Layer 6 of a small transformer language model trained on English Wikipedia (12 layers, counted from 0, width 64).
Take only the direct path to the model's output, skipping the later layers: a vector added to the residual stream pushes a token's score in proportion to its dot product with that token's output vector.

Output vectors of the tokens that the questions are about. A number n stands for n times 0.02.
"±": 13 26 31 -17 -6 26 -12 -25 39 27 -18 -24 4 -35 -37 -11 5 -40 20 23 18 3 35 14 35 -1 41 10 11 28 12 14 -72 -21 -44 -11 56 3 27 3 -13 -25 -11 19 28 -32 7 -25 -12 23 -9 -54 -17 -23 12 27 -12 -15 28 -41 -39 -17 10 35
"nd": 8 27 -28 -5 28 25 -12 -17 -16 29 22 -49 41 -16 -3 10 13 -9 17 -26 -22 -33 18 -9 26 1 -45 -14 37 -63 25 15 -18 36 39 -16 -22 14 -11 38 -32 16 -9 7 -9 48 -17 3 -47 55 14 -70 -2 30 23 20 26 4 16 10 -27 -60 -17 -19
"ak": -2 3 33 33 21 -12 -16 19 -3 -5 39 -24 3 -25 -23 58 -20 4 14 -7 22 9 -21 -25 -11 -16 14 21 24 38 6 -35 -19 34 21 -34 21 10 -42 35 16 -8 5 -26 19 3 -10 18 -26 -8 -4 -19 -6 7 23 5 -35 -18 -43 7 -16 -17 8 -13
"ative": 1 40 32 -4 11 2 19 -15 -4 49 74 -41 4 -28 -38 33 13 -3 -7 -11 -48 0 15 -39 26 -52 26 -45 15 -14 -22 18 19 -48 11 -13 37 -12 7 59 21 20 -18 21 8 -29 33 -45 38 -12 26 -57 -19 -3 -69 5 35 -45 -2 3 17 -21 35 -7
"ise": 7 19 6 -29 18 -13 -7 23 -27 38 0 32 26 19 -15 42 41 5 -25 -50 22 21 28 -27 16 -22 -7 14 9 -34 12 13 -31 17 -13 -48 2 -8 29 -27 0 -11 -8 -5 -7 2 -34 -10 11 -9 -46 14 11 -15 21 18 -17 -7 -41 18 0 -13 -1 53
"h": -4 -5 -28 36 5 -20 -6 11 -36 17 10 -9 2 25 -8 21 9 26 -4 6 33 -11 -14 -23 -13 3 3 18 28 0 6 15 -11 -14 14 10 4 -33 7 -20 -1 21 1 -61 -14 25 21 13 6 31 -45 -16 -7 6 25 19 -32 -10 -30 -6 5 -26 8 13
"ub": 2 13 8 -36 -5 -14 38 29 -26 28 10 -8 -6 -3 -18 26 29 -21 17 31 -14 59 28 -37 -24 -5 -2 13 9 28 -16 -18 -39 13 9 -18 28 -24 -9 3 -1 -30 12 -3 8 -18 -27 -16 39 -40 16 -67 -20 8 34 33 19 3 -24 -13 -9 16 -26 28
"ring": 13 -14 16 -21 16 -21 -35 16 12 8 -9 -9 43 -28 -26 48 -40 -6 68 -53 16 3 18 11 11 16 24 -45 -21 -15 9 0 25 -5 -18 10 -61 -1 -2 27 -29 -56 15 0 20 32 3 -28 -12 29 -24 -45 -33 3 9 45 8 -29 -10 28 41 2 12 40
"01": 10 5 6 -23 -3 25 -3 -19 15 -1 9 2 -22 24 -1 -15 -33 -25 -5 -21 3 -19 32 15 0 -18 34 2 19 -38 -6 13 -22 -14 31 0 -14 27 6 16 -8 25 -17 4 36 3 8 22 4 15 20 -30 -31 12 19 13 -4 -25 -14 -1 -19 -17 5 -15
"cent": 8 9 -6 -20 -22 10 3 -5 -9 -30 -42 16 -9 11 2 39 13 -48 -5 21 -18 12 10 -35 20 -20 -13 -4 -24 -34 30 -28 9 -41 35 10 33 42 -36 38 33 18 -5 19 12 7 -11 4 -53 26 -29 -18 -10 -20 -18 24 39 39 18 -21 -2 41 10 -22
" /": -2 14 25 -3 6 19 4 -19 13 -63 9 -2 9 12 4 -23 27 3 -19 -41 13 1 -12 12 -37 -22 9 20 -16 -18 13 32 -14 1 -14 -14 22 6 8 2 -4 -3 -2 -27 41 34 -17 24 35 1 19 -17 -6 -11 -2 3 21 7 12 12 -11 -46 -17 -14
"ã": 5 -41 1 -16 38 1 -27 19 2 37 -7 9 38 -56 -11 23 40 -17 -6 14 0 51 6 51 13 -9 -6 -39 -7 23 39 50 -5 27 30 -65 3 -4 -35 -17 7 -28 13 59 -4 -27 27 6 -21 -26 14 -30 -14 -34 8 28 7 -10 -40 -14 -13 4 -32 -31
"self": 16 15 15 -64 -5 -3 -26 -20 -6 12 -5 31 27 11 5 38 -11 -50 42 20 13 3 -1 1 39 -24 -44 18 -4 26 8 22 1 9 27 -29 -14 0 3 -7 -36 -3 -2 56 5 -13 -51 21 -8 -15 9 -20 11 -8 -50 41 -16 -26 48 -25 -18 -1 7 4
"”": 1 -42 -10 -9 10 -3 8 -51 -14 19 -9 28 35 8 -19 2 -1 14 22 12 55 -10 -27 29 22 -42 25 -26 3 -94 9 37 10 23 -17 -16 0 10 32 -30 16 -16 -9 71 1 15 -31 25 3 -24 6 -5 4 -23 -36 14 15 -17 -4 -3 -83 15 35 40
"ight": 5 25 8 -17 18 -12 -43 2 15 61 9 -30 11 -17 -65 40 -25 -27 -56 -13 -25 22 39 3 6 -14 -14 23 5 -14 -14 -30 3 6 -3 0 34 28 -9 18 68 -34 -7 1 -18 48 -20 -26 -19 28 33 14 1 19 -17 34 -5 -58 13 12 -10 5 5 -25
" Town": 1 31 15 -11 18 1 -25 12 0 -34 31 -1 8 -19 9 -5 2 8 -29 23 27 -8 14 3 0 -9 7 1 -7 -12 34 -10 25 -1 14 20 21 8 11 -17 -14 -17 -22 -13 47 5 -14 -6 -14 46 -17 -13 -3 8 -32 10 -2 -26 -5 -35 -40 14 -14 2
"im": -2 -9 -25 -1 -25 10 -32 -3 17 50 -20 -1 19 20 -6 50 25 -12 -8 -14 10 53 -12 17 -22 0 17 -15 6 16 -4 -38 29 0 1 12 34 3 15 -26 35 -28 12 -14 1 10 -8 43 -8 -66 -16 -8 -10 -10 -10 12 -33 31 -5 -37 -20 -8 20 -13
"our": 0 22 -1 -41 13 -15 44 25 1 37 13 35 -15 2 -6 13 -11 -25 -33 -22 -31 28 43 21 9 -14 8 15 4 -28 39 1 -18 -8 -13 -21 80 21 -22 -42 13 -9 4 14 -18 4 39 -4 20 -3 16 -37 -21 8 -61 32 -70 15 16 2 -27 -1 -6 -35
"%": 4 39 37 -19 -14 5 -20 -33 17 12 -14 -40 -17 1 -7 -20 9 34 31 2 29 4 36 -9 32 -15 82 -18 15 -35 16 34 -33 -24 -15 -17 19 -10 3 20 -29 17 -24 -3 -15 22 -8 -14 -19 -9 -11 -36 -12 -7 5 26 -10 3 37 -2 -33 -5 6 -3
"tern": -2 -22 2 -41 -14 13 -54 -5 -14 48 -19 6 28 35 -71 7 11 -23 36 -6 41 -33 45 -4 12 9 18 -32 0 17 22 -20 -49 -26 14 -48 87 13 18 -27 46 -26 0 -44 -8 -11 16 -15 -11 53 19 2 -5 -8 -4 4 18 5 -3 -43 5 11 6 21
"==": 2 19 -22 -17 -18 9 27 -34 21 30 26 9 7 6 -38 -6 1 -48 12 62 21 -45 34 3 -4 -6 27 7 -39 -26 20 -53 17 36 42 -64 -5 0 -30 -14 9 16 -6 30 -20 -43 36 -24 12 -20 19 12 -7 -1 -2 9 26 6 -24 -31 -61 10 53 35
" church": 1 17 34 14 17 0 -29 -23 17 -9 43 -41 15 -15 -3 31 -19 -21 7 37 27 23 21 -21 0 -7 12 -23 5 -3 -17 -6 21 -2 4 7 50 8 6 -24 -30 -19 -38 36 7 -48 -29 11 7 26 -28 -18 0 -13 7 9 -36 1 -29 -11 0 23 -7 23
"ive": -1 -26 5 -12 7 -21 -57 13 23 70 18 -23 29 -22 -48 20 34 -49 21 -8 -22 20 33 36 -12 -35 3 -31 -15 -7 -14 -6 -7 -37 -48 -8 23 49 7 46 -5 -26 8 1 22 0 5 -27 17 43 47 45 -4 6 -74 21 -24 -12 -25 4 34 -9 9 -2
" Gu": -7 -19 18 30 3 -2 24 18 4 -42 20 -24 5 5 5 0 12 -10 5 2 -19 11 -13 17 -10 -3 -10 -10 4 -4 11 1 7 18 5 11 12 11 -19 -14 9 -6 -20 -6 -12 5 -23 30 35 19 -19 -4 -1 -16 -19 -5 27 9 -12 -26 4 7 -20 -9
"Personal": 16 26 42 -16 31 29 -31 18 48 12 27 -21 -15 9 -34 24 -22 2 24 19 1 32 54 -26 35 -39 2 -20 -38 -40 17 4 -8 0 66 -14 -18 -48 -22 -24 -35 -8 6 21 -29 -61 -26 56 26 35 30 28 -44 -52 -14 43 29 -3 -17 -45 -27 -18 0 3
"←": 26 -36 38 -19 21 25 37 -4 5 16 -28 -32 2 -31 -7 9 3 21 68 30 -5 -3 20 8 -22 -53 29 -13 -11 -29 39 65 0 36 5 28 22 -12 -3 -42 4 -6 4 0 4 -9 -36 -24 41 -18 14 -17 -37 -27 10 32 6 -58 23 -12 -79 -21 -1 3
" village": 3 -4 31 -7 -5 0 -21 -43 8 -24 67 -44 35 -5 5 24 -5 -20 15 54 62 -7 12 -10 22 4 42 -15 -6 -13 -2 9 13 -13 2 0 40 9 4 18 -5 -6 -33 -15 21 -5 -26 -6 8 32 -30 -32 10 -1 -38 18 -31 -4 -22 1 -11 -6 -30 -25
"write": 7 11 3 -13 19 -2 -19 -36 36 61 4 -10 -1 7 -34 52 -11 -59 39 43 43 26 4 -34 32 -56 7 -50 -13 11 11 74 23 -27 -12 -57 -13 10 -39 -9 15 15 -2 11 -26 43 -25 4 26 68 -42 -29 -14 -8 15 -6 39 -6 5 -13 -19 -17 -48 -18
"er": -6 22 -18 32 15 -23 -3 31 2 19 -35 15 28 32 29 25 16 -10 -25 -4 -5 -19 -34 2 -30 2 1 -18 -21 8 -24 6 21 -47 -28 -19 53 11 -9 -2 -33 24 -3 20 -14 26 52 18 -33 -22 8 19 -29 9 -10 15 -12 15 16 -26 -5 -30 14 -9
"ack": 10 30 -20 -64 29 -6 -22 23 19 20 -2 -13 9 15 -9 25 -21 -43 21 1 -20 36 18 18 -12 -40 31 28 19 -3 12 -69 -25 -14 25 -7 -23 -35 -11 2 44 -28 5 5 6 17 -15 23 15 -7 12 -29 -7 24 -22 19 -12 16 19 -22 -25 23 -8 15

Each question shows what one neuron of this layer's MLP adds at an activation of 1. A number n stands for n times 0.0066.

n248: 5 -21 -31 -14 -24 -8 -25 -7 -19 6 9 11 -14 7 -9 -5 17 -17 8 -13 -11 -1 -2 6 23 -9 39 18 -3 7 -27 -28 -28 1 6 -26 18 2 -19 8 14 3 9 -8 -1 26 0 -25 -15 18 29 -3 -5 -10 16 14 3 -9 -5 12 20 -2 -17 17
Which of these tokens does it push up most? "tern"

n194: -23 1 -21 -5 8 11 -17 -5 -4 -26 -6 28 8 5 -4 3 10 -24 11 -11 1 -39 -3 2 -5 12 9 -4 -16 -7 -18 6 -23 50 15 43 6 -43 17 -3 27 1 -2 7 30 3 12 -5 1 14 -10 28 6 -3 7 13 -13 0 10 14 -11 -1 12 -6
Which of these tokens does it push up most? "”"

n245: -25 -5 22 -5 14 34 -3 17 -4 -17 -20 26 -23 1 13 11 -10 -24 12 11 -3 -1 -16 -12 5 -24 -12 -7 -2 -1 -3 12 -3 13 2 -1 -40 -12 28 18 -7 0 29 0 -2 21 -7 6 -7 4 7 50 27 15 -45 14 -15 12 15 10 12 -13 -5 7
Which of these tokens does it push up most? "self"

n197: 20 -1 -14 -7 -33 8 12 9 -26 -22 26 9 -14 15 -20 10 -1 2 -30 38 19 27 2 7 10 -14 -12 29 11 43 5 24 -6 7 0 -5 11 7 -34 -3 -12 3 -34 2 -79 -21 -9 0 1 -32 24 -15 11 9 2 -27 15 21 -10 4 46 -20 21 0
Which of these tokens does it push down most? "ring"

n229: 32 -22 -3 29 23 27 2 -15 8 -25 -30 -2 -30 -34 18 -6 -13 7 10 13 -6 -38 20 61 4 -2 -6 31 -25 1 -31 24 -17 10 7 -13 6 -30 -8 22 12 4 -5 -10 -6 6 -33 -19 11 -13 -23 39 11 -38 26 -22 25 -25 18 25 43 2 30 14
Which of these tokens does it push up most? "←"

n72: -14 -6 -11 2 -6 8 12 -2 13 16 -14 -11 -5 -4 -3 3 -11 7 15 -16 -4 42 5 -11 17 -21 -21 18 -21 -1 -5 27 -19 -11 -4 14 -41 -3 41 -2 1 11 44 9 1 2 5 2 -38 -33 6 14 7 -11 9 3 10 -5 -24 26 -27 11 0 8
Which of these tokens does it push up most? "”"

n17: -20 -24 -16 -2 -14 17 -9 1 1 10 0 25 -6 -5 22 27 16 8 -3 -13 -5 6 23 17 43 6 -22 8 4 26 26 -4 14 15 -10 -7 -10 -26 22 17 9 -5 -10 -2 -34 4 1 14 -8 19 -5 10 -2 28 -8 -1 11 -25 -18 -5 21 -39 -11 15
Which of these tokens does it push up most? "ise"

n121: -15 25 -14 -7 -13 -11 -44 12 34 -35 -18 0 46 14 -8 30 -32 -9 13 4 6 18 5 4 45 8 53 23 -5 10 3 -2 -54 30 -25 6 7 -5 14 -13 -4 8 16 -28 -16 19 31 -1 -27 -25 -5 0 19 -2 15 -10 -11 2 -7 -19 15 -23 -46 -9
Which of these tokens does it push up most? "±"

n85: -3 -10 -5 -39 -1 -2 -5 -23 -6 13 -6 -12 6 2 -27 -8 -21 -5 25 -20 -8 8 7 -9 31 -3 -25 -13 1 15 29 21 0 14 28 9 0 25 -17 5 -14 20 -8 12 11 13 -8 2 3 3 4 11 -3 7 26 -14 -6 10 7 -10 -10 -20 14 9
Which of these tokens does it push down most? "er"

n235: -22 -21 18 -14 -18 24 0 15 22 -17 9 38 0 34 -16 4 19 10 -4 3 33 19 -13 14 -24 -13 -11 -12 -13 -7 -1 -7 16 -6 -30 59 -34 -12 49 1 -14 -19 37 17 15 -2 19 22 -4 9 12 4 36 -20 -6 5 -7 -12 21 -16 -17 -7 5 13
Which of these tokens does it push up most? "”"

n49: -8 22 -9 8 9 9 6 26 -28 -14 -14 6 17 1 -8 -21 -22 25 3 30 5 -25 -25 15 -3 35 26 -10 -1 12 1 6 16 -2 -24 24 36 -27 -24 -16 10 6 -1 7 7 8 -1 5 17 -24 -33 -13 -30 -1 30 12 21 -29 -15 -7 -27 12 8 14
Which of these tokens does it push down most? "ive"

n3: 18 -32 -5 -13 34 -1 30 19 -21 20 -16 -21 3 -18 -42 23 -1 -17 16 -30 4 17 9 -9 -9 24 6 8 10 11 -54 12 -13 -34 7 -8 15 -27 -4 22 -9 -4 59 -8 28 0 8 -4 5 -8 -2 -19 28 30 36 49 94 -9 -38 -20 -4 4 -10 15
Which of these tokens does it push up most? "ub"

n63: 15 12 5 -10 5 -16 -19 -2 4 17 13 33 -2 9 3 -7 -2 4 18 -23 -7 -8 5 -1 7 2 14 4 -13 -18 4 12 -20 -3 -8 20 -19 -14 14 1 5 28 15 1 -34 -50 -5 18 19 -11 2 25 30 4 11 6 -7 -5 2 -16 -23 -2 -9 -11
Which of these tokens does it push up most? "Personal"

n252: 2 13 14 6 -36 -12 -16 -25 -20 -1 -20 -16 15 9 45 -26 3 -20 21 20 18 -1 -6 21 9 -11 11 13 -23 -3 6 -20 30 2 -22 -33 -12 -14 24 -19 -29 -36 17 17 2 14 -13 -40 -13 2 -18 39 -10 12 0 -10 3 -16 32 14 -29 -21 23 27
Which of these tokens does it push up most? "”"

n223: -26 -39 -17 -20 19 33 35 -11 22 27 -7 6 31 4 -37 24 7 -15 10 2 8 25 11 8 7 -9 -24 -32 -12 -4 -5 -6 -1 34 19 -29 13 -18 -21 -4 -9 -4 13 23 16 5 33 -8 -47 8 27 -50 -4 -4 33 -13 5 -12 -25 21 41 -1 -27 3
Which of these tokens does it push up most? "ã"

n83: 5 26 0 -19 2 14 32 -14 -6 -2 -6 -21 -2 1 -5 -26 1 -10 -1 -2 -23 -9 11 -10 -11 35 -1 -1 -2 25 2 5 -18 -24 -19 -8 -53 -44 19 -14 8 -13 3 -8 5 -16 -20 -5 34 -21 -2 2 -13 23 10 -9 20 0 5 12 10 -44 0 -10
Which two tokens does it push up most, strongest first? "ub", " /"

n74: -7 9 -8 14 -8 0 30 29 -3 -12 14 9 -15 -22 -6 7 11 1 -19 -34 -3 4 -19 14 2 -4 10 -37 20 -22 17 -4 4 -18 20 -35 -5 9 -17 -23 -5 -15 18 -25 -1 29 -10 21 19 1 -10 7 -20 7 -13 -20 -16 -2 -10 10 -8 6 -19 -8
Which of these tokens does it push down most? "±"

n166: -25 -10 -3 -4 6 2 2 -3 9 -10 -1 -9 7 0 -6 0 -8 8 -6 -11 29 12 -10 -15 4 -25 3 2 -3 -10 13 21 7 3 -15 -11 -1 -2 -13 -4 -9 13 1 18 21 -6 3 4 -2 -10 -18 -5 8 25 1 5 8 20 0 -6 -3 0 17 -18
Which two tokens does it push up most, strongest first? "”", "write"

n35: 1 -3 -6 -25 17 6 3 0 -12 22 -24 -15 -11 24 -14 -2 -16 -18 -2 -1 11 20 -3 16 35 0 -23 3 15 13 2 6 4 -12 27 -20 4 -11 -8 -3 2 12 14 0 -23 20 -12 -3 -4 4 15 -30 -9 -9 -19 -14 11 8 -3 -12 -2 2 -21 17
Which of these tokens does it push up most? "write"

n27: -17 1 -10 -4 -9 -10 29 19 2 15 -65 5 2 5 54 12 6 7 -19 10 -17 -5 1 -7 -37 -18 -14 -16 42 7 6 5 -4 -42 17 -10 -28 17 3 10 -3 16 13 -40 7 21 -3 -18 6 13 -18 -16 -3 9 -2 21 -39 18 -34 7 1 -11 -8 15
Which of these tokens does it push up most? "h"

n130: -33 -17 13 19 25 16 -8 4 -22 7 -6 -7 -19 -12 -9 1 3 28 39 -3 11 -25 28 -9 -20 -2 -26 15 10 -2 -7 11 4 14 -27 -18 17 -4 -19 -26 -14 41 -2 -8 7 -20 21 6 0 35 -15 -14 -25 -18 3 -20 -1 -5 -22 -15 -7 13 40 3
Which of these tokens does it push down most? "ack"

n37: 0 19 -2 1 -9 -18 -3 3 33 -4 12 11 -3 -23 21 -17 4 22 7 11 -17 34 1 29 -32 3 -6 18 -26 6 16 17 5 -7 7 -7 8 -2 -13 3 -10 -23 -20 17 -16 9 15 -44 5 -21 -6 10 -37 16 -2 8 10 -36 -17 18 -2 16 10 3
Which of these tokens does it push down most? "tern"

n153: 10 -15 -12 -2 15 38 16 -27 12 -20 3 2 18 13 0 -5 -3 -4 -15 14 -8 9 3 15 -5 -8 -22 -45 20 13 -9 -23 17 8 -8 15 6 -37 48 6 0 -20 -6 -8 14 12 -18 41 -3 -9 -34 1 -4 -35 36 -15 9 32 -3 -3 -20 -8 30 0
Which of these tokens does it push up most? "im"

n70: -9 -16 -1 -15 10 -12 3 -22 15 -18 17 2 9 14 9 -21 17 -10 5 -14 -4 1 14 10 7 -12 -12 14 8 -2 -17 18 21 25 3 30 -17 0 -3 -6 11 3 1 14 -17 0 1 -1 27 9 13 5 4 3 2 -17 -3 -29 25 11 -19 -28 -37 -6
Which of these tokens does it push up most? "←"

n169: -6 15 -39 -17 -36 26 19 19 7 3 12 6 -5 11 -29 62 -2 13 -13 -75 16 -31 25 10 4 8 -11 -14 -6 18 -5 10 -3 13 29 4 -21 19 30 11 14 8 10 3 6 4 -1 -23 22 3 38 4 -12 -31 22 -10 -10 -2 19 -28 2 -32 -7 -16
Which of these tokens does it push down most? " church"

n150: -31 0 -12 -12 -2 -18 -48 16 12 7 7 -12 -8 -34 12 -14 -12 -17 1 1 18 33 19 8 25 4 8 -3 -15 13 -6 2 23 -4 -31 2 -10 -4 -15 27 9 4 -23 -34 -39 9 -7 -2 2 21 12 5 -12 -3 18 5 12 18 17 15 -2 12 -2 -11
Which of these tokens does it push up most? "write"

n221: 8 42 27 -8 12 -7 8 -13 13 -28 -11 9 14 -8 -19 -5 -11 14 -46 24 -4 0 -22 25 40 27 -14 7 -18 37 26 -9 -10 -21 33 -23 28 -40 -5 29 40 -29 -2 -35 -35 8 -9 -12 12 -23 17 -31 -21 14 -7 32 0 -50 -3 39 -7 18 -19 -53
Which of these tokens does it push down most? "”"

n232: -9 27 -1 21 -20 7 -4 -4 -12 -8 56 -14 -11 8 -18 -17 -23 -10 3 -2 9 -2 9 2 6 15 -20 6 21 -2 -4 16 -27 2 -27 16 3 18 48 35 13 10 6 16 -9 24 -12 -23 -42 24 23 -19 0 -14 28 -20 -20 -3 -16 -13 -1 -17 -3 15
Which two tokens does it push up most, strongest first? "nd", "±"

n164: -36 42 39 -2 -4 13 -2 -16 -11 2 10 -37 0 24 12 -7 14 -13 -37 12 12 -6 3 -23 17 6 2 -28 -10 8 16 -14 3 -3 -5 4 41 -11 5 -30 -26 13 1 4 31 19 -30 2 5 -27 15 -11 -7 25 3 10 1 15 -43 6 14 12 4 4
Which of these tokens does it push up most? " church"

n87: -6 -20 -17 43 0 16 10 9 22 -22 -8 -47 15 -3 -3 21 -9 -8 6 -17 -28 5 29 36 -30 31 15 13 42 -10 -30 -39 21 32 10 -4 -22 -10 26 -32 -9 1 7 3 32 2 17 45 -28 -13 27 -26 -41 -7 -17 -17 -7 24 -6 1 -4 18 2 34
Which two tokens does it push up most, strongest first? "im", "ack"

n97: 9 4 5 -4 -14 -4 -7 27 -17 6 5 0 -19 -13 -9 -5 -13 -3 0 -4 -14 -11 -16 -7 23 -16 -5 -10 8 -1 10 16 -7 1 2 9 21 12 -1 20 -7 12 -5 -14 26 -7 2 -3 -4 -3 36 3 -6 -6 3 -1 2 -11 4 22 9 -3 8 1
Which two tokens does it push up most, strongest first? "ative", "ive"

n45: -13 -3 24 -4 2 -7 0 -25 15 -5 -22 -11 -14 -9 10 -4 -21 15 -8 17 -1 17 14 1 10 -1 -3 8 13 6 -18 -21 -3 28 8 -11 -19 7 -10 9 11 -15 9 8 24 11 -5 -5 -8 -14 -14 5 37 18 -3 -2 -13 -24 8 5 -4 13 3 24
Which of these tokens does it push down most? "er"

n154: 7 -3 28 -42 -27 -14 -40 7 -1 -15 -31 4 2 16 -8 21 -47 21 30 31 10 18 13 12 4 -6 16 35 26 -28 -10 25 -27 -18 40 22 -10 -4 -13 -30 34 1 37 -5 13 22 10 7 -8 -33 12 -49 15 -10 23 -3 -17 3 -8 -14 -13 20 -3 0
Which of these tokens does it push down most? "ive"

n196: 0 -14 11 21 8 -4 -13 1 13 24 -3 -9 -1 0 -13 21 -15 30 -1 -2 -14 -20 -16 -26 16 6 -5 -3 11 -20 12 -7 -10 -12 -6 -25 8 25 -24 -2 16 7 3 10 24 2 -5 -12 -13 -27 -20 4 11 -19 -9 14 -7 -11 -10 2 7 21 -19 -9
Which two tokens does it push up most, strongest first? "ak", "ight"

n114: -20 -5 -14 -15 17 21 1 -22 -5 10 -1 -19 9 15 3 -24 -26 -7 -9 28 25 12 -24 -17 5 20 2 31 -8 -21 5 1 12 10 21 10 -18 15 2 3 4 0 44 -9 18 7 20 -32 -11 -14 3 -5 -18 17 -25 15 -9 -4 7 17 17 16 -15 -11
Which of these tokens does it push up most? " village"

n159: -5 -11 8 15 -17 -6 11 12 -13 -9 15 19 -5 -7 -3 4 7 -4 -9 -7 15 -1 -44 -1 -2 -3 4 8 -14 -3 -2 -12 4 10 -13 0 -4 3 -2 26 7 16 -5 1 4 -17 1 -7 -25 21 6 -5 -4 -14 17 -3 15 -16 21 1 12 -21 -2 -9
Which of these tokens does it push up most? "ak"

n8: 43 -15 -19 9 3 5 16 41 -9 9 32 -25 25 -12 -5 24 -3 -16 -45 -30 -43 8 -2 13 -1 2 17 17 7 8 3 -20 54 -6 6 -24 23 -16 -31 8 -9 -3 5 -16 -10 -10 2 1 -25 -9 -36 25 -15 -2 -12 -10 -36 -25 -6 -17 -2 23 -7 -33
Which of these tokens does it push down most? "”"

n101: -2 -3 -2 3 -4 -2 -19 6 3 -36 -4 -20 -5 -11 -9 7 2 -2 2 6 9 2 -10 -8 -10 -6 -10 -2 13 -18 13 39 4 13 -10 5 -1 -16 -18 2 4 -14 1 -2 10 5 -5 14 -10 -1 -11 -2 3 -17 9 -6 0 10 -1 7 -3 -11 -1 -18
Which of these tokens does it push up most? " /"

n123: -1 12 -10 -32 -28 -4 5 6 -11 -24 2 -10 -1 2 -31 11 14 8 -16 -6 24 3 15 3 -9 8 -1 -12 4 -20 13 0 -8 4 21 -2 4 -11 29 -3 -12 3 -13 2 -19 34 -4 9 11 -13 -8 -18 -9 -18 0 -13 0 -10 -12 -7 26 -7 7 20
Which of these tokens does it push up most? "ise"

n105: 11 17 -10 -8 -2 -11 -26 2 21 -10 13 1 -8 3 -26 -20 2 -1 5 11 8 2 -38 2 -20 -15 -12 -20 -9 17 -5 18 21 -2 17 14 8 6 4 -15 7 10 0 10 9 -4 4 -16 -2 -14 8 -7 -10 -11 6 -7 18 3 15 -8 22 22 -13 28
Which of these tokens does it push up most? "write"